Layer 6 of a small transformer language model trained on English Wikipedia (15 layers, counted from 0, width 96). Numbers have three digits each and are written without spaces.
A neuron's activation on a vector x is GELU(gate . x) times (in . x), where the dot is the dot product.

Input weights of the MLP neurons that the questions are about. A number n stands for (n - 500) times 0.0012.
n8 gate: 278165500402390442642319315469701575411407504360670453408377544553584447575366452461656119336438704592787265582625773504405504698446500487581674629592491558478456592504504334455591522411445522469549688504355721728698768623282230482704713148619366659604440522487746732326609689425293483403
n22 gate: 414472332664330299361546463471472524451526492355669492512711410529724467704731528448679537544634643613451333584689492745392451658582508705393590688788450492488704447460320484487564305541258278673398791536419829476579537544520532549633468407589377476600111606408666599598652690651492681527
n26 gate: 343337425539419614512580551382423570543335364674589315504589348539465789598336573539515338542453320624267556580378584492492394617634294400547492567263568672465414624523285696284515706449691442682543511316504473434580555612485485516552412749632671553542222519424744238398834512653512361340
n39 gate: 521632654729439512314602344533557299429334435598504600549402467313541442376476597488520525605459640434563677377350557447086292101442328606483229645401550566525525504455517732784472471417530484487612659537631459340332508349622436308005305299545539596216516595379521492454524533525558573370
n49 gate: 654308374410500276641479275435456524390445668683715383476524423678649415290468540520555700374605593323447492430337532611694427399439340673529651423412463605378455600612654361492401576589567472708718629310512464548473382568233582320473528516793576754242516359303300684325417572819383361600
n62 gate: 399347561476416321403529645306035520638474316428397512652548407472552315629354563476303455681508528364631768459451480500521793540585381584316573439624467456500593632768302548562571677443319620533464259528540721408406508556500637622744579672452395617742755653323352414398548720508600448523
n68 gate: 396552539589420481734406397542285748496379792439326522409580573465450733542485504481481337373485504466453363657485538470367569347454461496647392415405675642512631538576600662445466511473440534752558456364549240435511307542719448798489673690420660678387410618275287567813233473523378519332
n83 gate: 632490367560528493622564434451733610580361448654531453459514246636392396538575646401609394639448465493352386418314466541418388493535599569570605702400458410262427396349507456511541258455562445468545456309441680614544472693360641711537620693493583557483598247463607453385507854309500466507
n126 gate: 526493406443685526848557623444555708485449307518467703363426590121440414575504390504431489515548377541916599638538405301534523489353614660421598436336603541553631463485728651588434563474496537466564302507322478400594553659459764489672555500559438554599627582683574373526445541567612235618
n128 gate: 396393526500376385389716305441511375444407686606515586606361515474408371685634402391399534428397493537690477719429269402568448426563511346403448840416432415467652221591282435175641401370454409578419546540679382573346563452500646388564551603713619382573302423673526489374438650677427475546
n173 gate: 202652637471492600479466549508594217438286381361480360439336376492842554541597751414436475532533686459563483326442508467272225488463634229838717583627441744579541508377574435623585336446543676617496380622426656430420392594349584425203549385656307572354403422379492516350387635781595720551
n178 gate: 420564529548655445478653322460586565339504424575525285399540547613602449697518561514624356365420336587599683739640336651835463620621345265588698284373448500467390525536518475563660536540492659515489433668312620626535581731572514669364694638529716560471617351411645341441439590649413486531
n214 gate: 379591563363697531500683605598312767504418535346435504550616757668589527453177565592656685663337457419539607301582405500603465620571327570457453336469476465637586709592675400532473589547609735366574346278249364473432630303542692618466668353666383568554299639713593485473580750500411446489
n225 gate: 407604433261445422359637489448471467533594445496555453397629515426659478619757663558283425431434729599680576823646612413595601463679294370496694481529489415589663559397515649557692544537635584541385486536562614511486560295620521391433442379555415403482413389493823543779199548648599380323
n229 gate: 480503331561353520493476376426367610507532440540662562413493527632591336352510645394438336343416362296442335390615441407290303406537592621360578652513596574598699500447524715352329309510486480476473341411633503293631374483639546612484457383436465650533634373530420552503239650436470639404
n238 gate: 377442710511530372500302593269372500631284437412540302478496496377500645515606453471529636315522511722624496405519533474451590667665477482549215381541337459440556570378377324405522393571422603819347385398374496349384335353654482669632321393522605525635380296453555153612339706500530496582
n243 gate: 472634417828605398656383901307586377652481532667658496327605564629592454573455549400683458178605482509713589500454599563228468185675681862407592422459593413389394692700647586594347473265829418773431522234559436518398713654428429764548577322514309318523656281531677344486734327477546500679
n253 gate: 297551488590576459658471266463372327618718295560576476689601654520658621537401754448563763579512488395521268774586436759724549633226340504385341484556484407480581512532463360255321435553382600672610582353331504645590430480424547393523532653722335708452705480484556528333496632252484264222
n282 gate: 453485609359273293550619334271431377259463531378595358611635666492376554667708508645455304515504523388308369560480496431298531589664363456551812442477693422558500565423519393405235477360714289261671365344339554650613363492515530363775515469608520279614368593443492368379413542651357515437
n301 gate: 496709560683452287266485566593767408261414640603602263643482660548504530530616522518540508634530441559549454355504257606553601360455658676560721563437617244459507603434537518382464614399612537650355625606408496537468500474409543444354358773692766708489561511674415511451278298537467643496
n306 gate: 432462338637557540389482582496518504575477557222444617666635664482471518325514458338726554611603500550323398482320497303602593660396341531655561693628438229371360429571604581569444606238441482586511503507525400493597471383335634475493402404695593407451337447720645365263483719389606500323
n315 gate: 240347557651508504391604367317528440533551504528321449115343589500447532581670567740476557354322326476365305604480468488835386617447451577311574163432866411488703601616573488637738436431568456435496426667448342633355238492524559340349376311544470300305476589532428358418536376581581644593
n319 gate: 615421355455599612445799412378420540470621657726642325324493445467614437611543601460626810468441644419507575542760301475225400353604560454399634718430695293622470460431552631655493434426565504463603717631599382383425608409722343541412554559493788543536622504637544335411417460626548424475
n332 gate: 550537652671588469542456416465584416554777404523394560687446508585577477647715625599783516470392461473305476587492277511259411834418735658531391496561473523450465546599257424488621488671580466434075694235657223385545461458432593410496534531504351511473703446621416511644481661427592527298
n8 in: 513537663621547392778382479684420729388689623475622628635525658701500798727467563445483556687538449487604627631345358193343526640250448585582328813644400436560483521276462630447596759238447339353628389857513304551566578475336442323512378339559487430622554313571644670698525272466725424557
n22 in: 639579578220464438728730549422548512656276249609584378350532516766692301185432644669369260281472467431578216454500420500554364337229525426368578295443276582521500634569439528638520666455615561335541512292674472371508479520548464537375548464431500674568572232384638215274548561492321416500
n26 in: 438276456614195456361451442687604515570400609457460638482453273474522544573489461367618352422427551380533560545581521371250607566596337354400596515722422412415540416666588403440729595471439312434522535601518365551387360587504535241581586496391344114471649427579330695467428543555627748368
n39 in: 504310432774652372725670386440245445376545395626249747298660725543619496568525384278575216355403432348534513565526587575461504441423306504324513687559526577786649420685806475461450597415513441646581660145462610534516521492391574324712333542584133632629405386699357661513471550713432379451
n49 in: 538316378370380397489419474200500699386560552496500302470560402580319417447681389560548534467651504432435446457458678511631706244405308561557572432523785561584565440530561437302526741511610515328470621307241191500562592530589335538384493665353283555440382647626601654470355178500530500392
n62 in: 666521475471296456392530350673365564337637454454691587536114540551532428587264609422655351437532586414700596445671475468485453464602453695511395464271463558486500346336460631603535371482444557333659382394661511389605456521394580278648535547439466678245647511704318469406532643572529383400
n68 in: 597359239341408598642376540537424669276282416237600680448592310261411516678492472787370434516496387492504616380545496580380740436720590404435500549556426686305464737360625512633263383459336524529285559726508601564418712420384566672546719468572361387460551323662616582382575472488106492531
n83 in: 528481676516468488723541429612586382336596724688547477539717504269436615576492628433566536438666452488484341471416523872500456730900564398669696759591694532252460290295452347467582579424318539516389304602516421595539291402567538661420473583713434612590322508787595600376488413373579488542
n126 in: 547598637516515555691260527297469349457442442492477410218508481355313469363481336442397516568531629713488807420307580657556767605590583330563598453570334601461449360620297634572538384449309446528367786477859446589682587427296590315646412485384658440312614562580492458578565654582500481236
n128 in: 428277480676717588619451354217500583476341351535730542630500548667361294444411679598535761566682643303444399398536519543549436389644379526315536484524645325424452543724262586219675342564322413600484695652413575508288312476480458440565648670445640611484442709516299785648593528452366352504
n173 in: 355412558425500592442538463645569475247491480957500360713451504467591529620480536496218500500389496714726699424621646496589350632296479551835454591779521550591467619447591614602435755691646394312471516443602471516797550684667584329294793381500474652281383426609397352483597705496636476445
n178 in: 440573625534586798320508205278655645330500630493544322467478421308534380643669621456646477153552597627655607446549768463550704799526454511557462534321420485387395522463391515577654545451680634443553583647403571489507360467603540549360375448302566602445610410456816329440467455556422426486
n214 in: 359693533266323312666334710600688393400469516312439348406623757496546690346626670570435529750500450430383343551621362292606462814442643602332504392681403405571504624356475496610553640604517570203662360382442603512452487410598600483651679372574332608484343624322533448508443734529665818804
n225 in: 685711153508325574722715729471253276719253345488496667606541549438336349504464842630372654600402615386263361466434613496651657709756716590467401372402558479335479496610319666437653484479594476463434524589500537288440604378415603761653557414745474476556496545364427620558436602475386629531
n229 in: 715493720519604572545531556538548657594615399760766525534373429613534459447651581659625549434302673567538431558648537470346451594383420471481648447362431549576315343455564437411408459504625381284361398725645373396515454690356703736316552306208492522507782515438548427436238333665448452507
n238 in: 440514518686458657362268398433385366749537560455448599472461326550546203500375732378662478355574588546389656373664479455504600461489694423425461422687349727443511422560645612504774363365651437507486743343437754353603432507524572618388514482623588449336586444434560304447493489582546493500
n243 in: 563463547661563699365552450669363550263247538521687488613483786521660416344294661583385555500336521320398595660407991786384263425517517532402441483220633277538551521325593794569525756547430404653433545297609479341504343404558598330431782370584570496450430584278487590428583404433659463420
n253 in: 207443347539527496453336644343554461610603426423581644554430414551640364645515546438481504580624239651291400876496458615309587644551682500441476676717516625327324356268320308376447566559301384457309485565411337291462409504431677551463450702519333523416439589611411545484665612543143635392
n282 in: 578515316390411237656492729414477554300623600707492304550361414707601403465283511289542571656469535624642428324433618611687688453531275578457681539566385547657641554527484584249580318453484589567629583531531589465353634589730331268366393666504565688718481620553450723312531438738318442522
n301 in: 388365472295622520659598757488496559644378500363617685224397484739603369456543410598554287423393432599665524504424418684419328583480488500488332420646415568500221235417560355492457350452699595456381381516480595307458785449457496564588418468599587181609775369582543376648921429520571594523
n306 in: 468596496552551436472577504313516630504529590320645335516591282388587504778438383433620484628555679520693528533544387731431324369568568443588464436433427524532500378421568375638313370532517457436766209695504603406565556649230504508584730654153661419734689662322429562536531842448508785386
n315 in: 406580455607476624439517626401512708426362394407742369386455611640541639278568440500324616416365455321525668286707311589513252255698396457674603331496467709694364577451582444613556496327530662289644682552431741472416537439274230384488298353643440508311628243576215691360395537361471367492
n319 in: 582324373799529429489693386455270651526539427493635432419540574578419662507666511584486579464684604419350455546511475522458534364481290563294448578588624667690411563368637533693649743548535529459241282707522430595504437632526525384553478640706673593533745607558324536571333482478382154475
n332 in: 567421593657434515548379574474438540664668236620263561412507674634367566470410677639392373605526430544332511352478355748466630522299376641522608478757496470336556349427437511572192522433831573485452496569515500434482582353598257571340496695386492317427478511507478568671507661444264526285

Each question shows a token from some text and the vector x that enters the MLP there. A number n stands for (n - 500) times 0.0096.

"n": 523442376506359499392405593600516612499286549580444640465469532367454294425591328584292608251382509402320436532594624447433508471326495546591265487700335656494484507634455383437444461456591501325419610609548449442618380382549470652458591495333544574344450450444672505310566312561378371381
Which neuron fires most, and how strongly? n68, at about 3.6

" I": 483527456372593517493408658498343662617423242356649537490416447381599538476595465475424586441479438453427381535592601590814571313573494446606498493694458505516404396565555514541484515293620538349412449550489541487640370572588361589571585468427729468620735666466437307465498649371267519340
Which neuron fires most, and how strongly? n306, at about 3.1

"ail": 624451584432351508510308671581498604357600525560691567506431532423501486565359525453489628472785370510305530370518549327530382544529614458509444571220578598462605430456620554430571393399606450306283504466456687476552299585714487397507323618425571502415523663557463568464650293740482392494
Which neuron fires most, and how strongly? n282, at about 1.5

"ia": 601517400440587616397292462550581474589361367442539608536597548352367654710553458499580683380384440420290548453605724315623590416444668558426601553519556546444488446512661317649534574414704500467451458548410483569640483424597481428463764374381654292709578521512628602360617623586547396446
Which of these neurons fires most? n306

"y": 494587607551500377412487526398449410445527327403628643463636607288488415470451432473530535474414474289390576424396491209716434274375407577503445505524377595369671337541634391477621326239437534417343284578534402444523613567515577487541583439329547543591475537575652429437555686563466485301
Which of these neurons fires most? n306

"pen": 384286498493391555459363631528284544283489470429558529717496562449312398418601416525433715426666304469369468507576608588564527319391515459467468523610364489421679304411509478456579541419652342424387557488469504501411474433642547248593514548199325710639471456552415433498518406384553507549
Which neuron fires most, and how strongly? n128, at about 1.4

"19": 381453282376500539364167300544563484410490485531512491329580468657476426531567469536436717579433527382409458467572582595478497391354483531357414700427436478548669463419600515576464385322641422367418554601436626468451234517493647499490604699389647579436589573439750454659512570428535445580
Which of these neurons fires most? n319

"ur": 531416611345666488478374588433494375198155421448449660432491618385491536436433408460485671677542440352322546693538589468421454471495635442578548520438436641512657435533572427697460486328660608398420465422416490368597394512573521602557549637370533447665353558593445477294800532555439567439
Which two neurons fire most, strongest first? n214, n126

" R": 321486506355504349543389672676521563569585493565609428456284519442494492440515649526441711535515614361460501465604469602829472526465525558677375322452448519579484383525607505606474454388550459329254415351518435348534304434502395284405546649412494539461422626339388459625700653483359643492
Which of these neurons fires most? n214

"ec": 573341625354516512585509573692423511529466587374637521373574443345560487445444441500589501552639539355309394521516438435744522376457339576565604562606421509463577606310788378677460450432620633329329414411527573624490239466549426600635532502472570511703477671437640492599615599750337461464
Which two neurons fire most, strongest first? n214, n68

" and": 584695437604439485538503692501508615431480562533529506487609581379647396524482395363513648478552639379458321567248618482689503310529610541470484562542428376392563333689384447542576345429675429214345673490617455464504469320797423581627578572481542439549519463564591532368624379515377499434
Which three neurons fire most, strongest first? n128, n243, n22

" of": 414608342532517461616429675540553564443504555549337490397465546308552409448502585422367614386516466416368509550334712432496471330426517591597396476525291577432452449636666349442589508406575463360413481380329397537422438528653494605659555769366514564582720512605744641440631488688362635503
Which of these neurons fires most? n68

",": 412567408553520493506371522588494603474475506625461544515640609447650549667449383453387619463549671395598217445293612448577426543374533575544368582511402500469576389676433376574700344365569471256246587463531427488587382498585362567607780567470584460502544406553784574303521548496392394557
Which three neurons fire most, strongest first? n8, n83, n22

".": 450569458509594374707355555793638751639392437436541572474498544390627519581497442564460581625660596459524346583423587599597483511238560581649369708456529417589555310505537452367598406281629471340326470699485449520472395549477296410659475472465613502570601413587736601472554488537459332420
Which of these neurons fires most? n8

"l": 582457444384501369396457615735449397486391497588495522546613350391589287586352564304328610226505480524410661445682304391682352352481541566595533353628286637483438361479426545390567354431570548340383508589617626464449581482576482308346525623481530516576530609562481477570687628438590583381
Which neuron fires most, and how strongly? n173, at about 3.6

" e": 337472537435581442584532648469585540528399467520501546305437522370661437610399397468508537318560531462393415446528531576774513161595515639718427407437329487624371499670495402527520466269716455400523391531629644365541362426583249423516518635456635540709571493409559554563469476492438368360
Which neuron fires most, and how strongly? n178, at about 0.9

"ther": 576343430457226328465414462401296517413369445593559477493590492404428422521325407258470796394411349442316438467644560480516471319414509586550507600396423548383746490506525420510609580393671539425441422623626536534556277480634489558615615320431664493465505516464623489484662334618487559506
Which of these neurons fires most? n49

"er": 470334634384485642343354606696706418431468489341557669489483385370442553417305452498469635465745350404411683532516447398744426458488439464539530287333280507414574370420472222666486420425538556311418537432560447434342565641526476573414568675451554544514515501513422504570674625444319484483
Which three neurons fire most, strongest first? n39, n214, n8

"ics": 590570274479442543372299439600647325480417350515572498565545583418450577557551328432430665388492520558226310366496558746549536466444712665476538593491371454410411505472685394616501413422711509467588540606348671522459392238546469474533589502441614601628486571715561490372619411641433489553
Which of these neurons fires most? n83

"mer": 474306461287377637446471509490497472335343361417675543441398461382370527440402437362576638359545419349430681512400433535668574435341425576363381644325365511596586425420652241503434467406742540459449486493518585558474394417663483406554615618361607431505539440492521533527551477770306265600
Which neuron fires most, and how strongly? n49, at about 3.8

"a": 489532387423599513363275651528672405614355462531461710394394569256608492682575300481473519461562547375316372305492624605548566540549582541509452610540429620504474452472342486663484529382714486354510611584378479584610554416476571618429716555312578336577511567588537688253622583544480315480
Which neuron fires most, and how strongly? n306, at about 1.4

" Sp": 501529581330443403514403501444409334602607444592758464400371389315626587403366534459422577513464541364293483579605392571693552597415564567536364481607478665629445575480523561546544283333664514272258369364375552462383391557622653454596657509438605466390587489524426561561515523555294542384
Which of these neurons fires most? n253

" has": 386590365560655562597444600634702713471481420536685466411551554394661549526468465469582618379526520496387354501412572468655537378689350586502437517515514710579571308467458420520646299367467297358552535486546724658520345578703454432723432477473612591618635569557451627412587632523560414337
Which two neurons fire most, strongest first? n83, n126

"s": 571680341531497389445318614586459473672414347595602737335524562276533494517656436346446651473506554513330329426446594439434431398562536798529442532532330608358581561615522428498549345480642430351618457481443488531600488432611523462534737565513591595567452626400656598300624559513428546413
Which of these neurons fires most? n22

"es": 566528432605614486370370573668600541650454299531604686307561697323537457451466459377465673449654504454334427432410480378399418360560619779439357443504482583533592542570617406670466475371681454440517478428427543721518275466670526482451539391473560602573511571481771662492411480500470566430
Which of these neurons fires most? n243

" d": 380577399416541499560437641671617507460463558524648569373483558529640486536471566422374534359729674359385508442622606489667484442555555417684502192608516650457488362554364446720459391366646626321455406384506594429662403623677313495510535533427598612656543316496534503762622609518368397334
Which three neurons fire most, strongest first? n173, n178, n225

"ue": 445549389429487640292251518648549510520385395643597709636393522348454480384427355379515585566510514519325545531532655635625556420507678527527720595555380461307459412445467370486402614456453569438435338598465542438509461579684430457417452544201458452715492534504504455388696609780417413446
Which two neurons fire most, strongest first? n306, n39

" G": 281521537392396510516353781544491255673596440605715531349389505311550547466584510432353673462488622374554493697646455565767449390583473603566441495499374644613363428595470427561530440365649540372241517421454446460473408498526602435375483504418567455520589566487506457558515543481222525450
Which three neurons fire most, strongest first? n253, n225, n315

"ic": 552346445391555629591269620579474490495431550403683513619596500398338359394484327431320441389565669447364416308466518590609569563352600512438476559474391583561409470336639429679535477291653550454412510474400534598469470339621549715666380512305642662526488528716446659389588311488564570424
Which of these neurons fires most? n301

"'s": 475399261603456526650424682609642612576228519505559611522472443338553510453691505408321648357474466533508393463379524422698552344480586548458502474520296457527696420547511650545512445425585503301459478492546620552567218633654448622665601381445647511681499539376650608419456479621386386519
Which two neurons fire most, strongest first? n68, n22

"rough": 364521555529544417553400462439466526406513547553599627482546448435600432392344367264619718537595414422377532531629587415467344466503426387575470494655365595386423381480589424499511570369507697427261401561659645747361565539554345274614385692311484550445521571487750546456633606627473411427
Which of these neurons fires most? n253

" |": 473470482584596626482270346602557539565341551379482520435588597366572640563480460721361575497557671438613209510370589516621542379521638659547485608663586611412444377444534572511505518549739488291279540312546535474371576417587344428619510522312695583550615470378461622628558429496407538452
Which neuron fires most, and how strongly? n68, at about 3

"le": 550416561495358758438400560582488350426354362598482592415633440403583499585501374430496578374474462315337679425583596524615396511586496432630516436366194566478481421756539449470668573256376446586332402472535445422387377564571511298604455596442574394560641519550472597560676389336548381335
Which of these neurons fires most? n26

"oun": 377321500584417641396334552397416500331387337542585585449509378338576623451496319468328632435523386383314648563539490463487522265642522561568604676386363544455600600601407421572568584418524566423419528447423550555457288336618515400630602592402655475633470337404758664548292437592503419554
Which neuron fires most, and how strongly? n26, at about 2.7

" also": 366531444623484414502514535675448679377548454506508430280426563439462521527394327442405824297625504413375327488477499389672542509559342560486707427444520702566486573515315519562552425441552307455562642472672631650575440574586485533576557407430587624685813516428562487473522579562508501377
Which of these neurons fires most? n315

"m": 371508605565612500513448473520395470419468578514589570447583408379548548463502629567483657362558646208353658471604555497617490558431250526497230565666331652642716484601658468433527293334676558516462391492651550555606500606555432305318675589402651664607478517508545647624510477439468390354
Which of these neurons fires most? n39

"im": 512377465523532402437414695637539572337431500497400628440672478326430412537392615368413701370564323413308511580551262495803464314641488535631422618565504601550564379410666347464631424395724445446448491545420575426597458555580581622359415517426641460647543539524495453645550444352593295427
Which neuron fires most, and how strongly? n83, at about 1.6

"re": 557290631355568731472483610610416383423487406445532632230433423347408533566589362658406699455553588293377528597558448360486468532396679423506664430434481470590644336676521515590549532329479538351516338565513472444603474414566465413463612776411536563666523384548522450454732562516573413287
Which three neurons fire most, strongest first? n126, n319, n62

"it": 389511465704651310391494698740286451478399241530433627396568449508255407588482369423402566395478532394236459420404533474459439341571647458444493596269376496440450554369622545515435429470688400444375511505330450484501317625568477506534458522432572439590598544400571578459757311603459518535
Which of these neurons fires most? n243

" one": 461394411312200572470363716669460589582553381477531746406389539410449407438435545467403676400536501513410402267412679450573455421438575592626522433735293420507433533660442481508498592402526369471512490741443546466460436679574497503739459513365793605631485520502504582509419463550337373453
Which of these neurons fires most? n83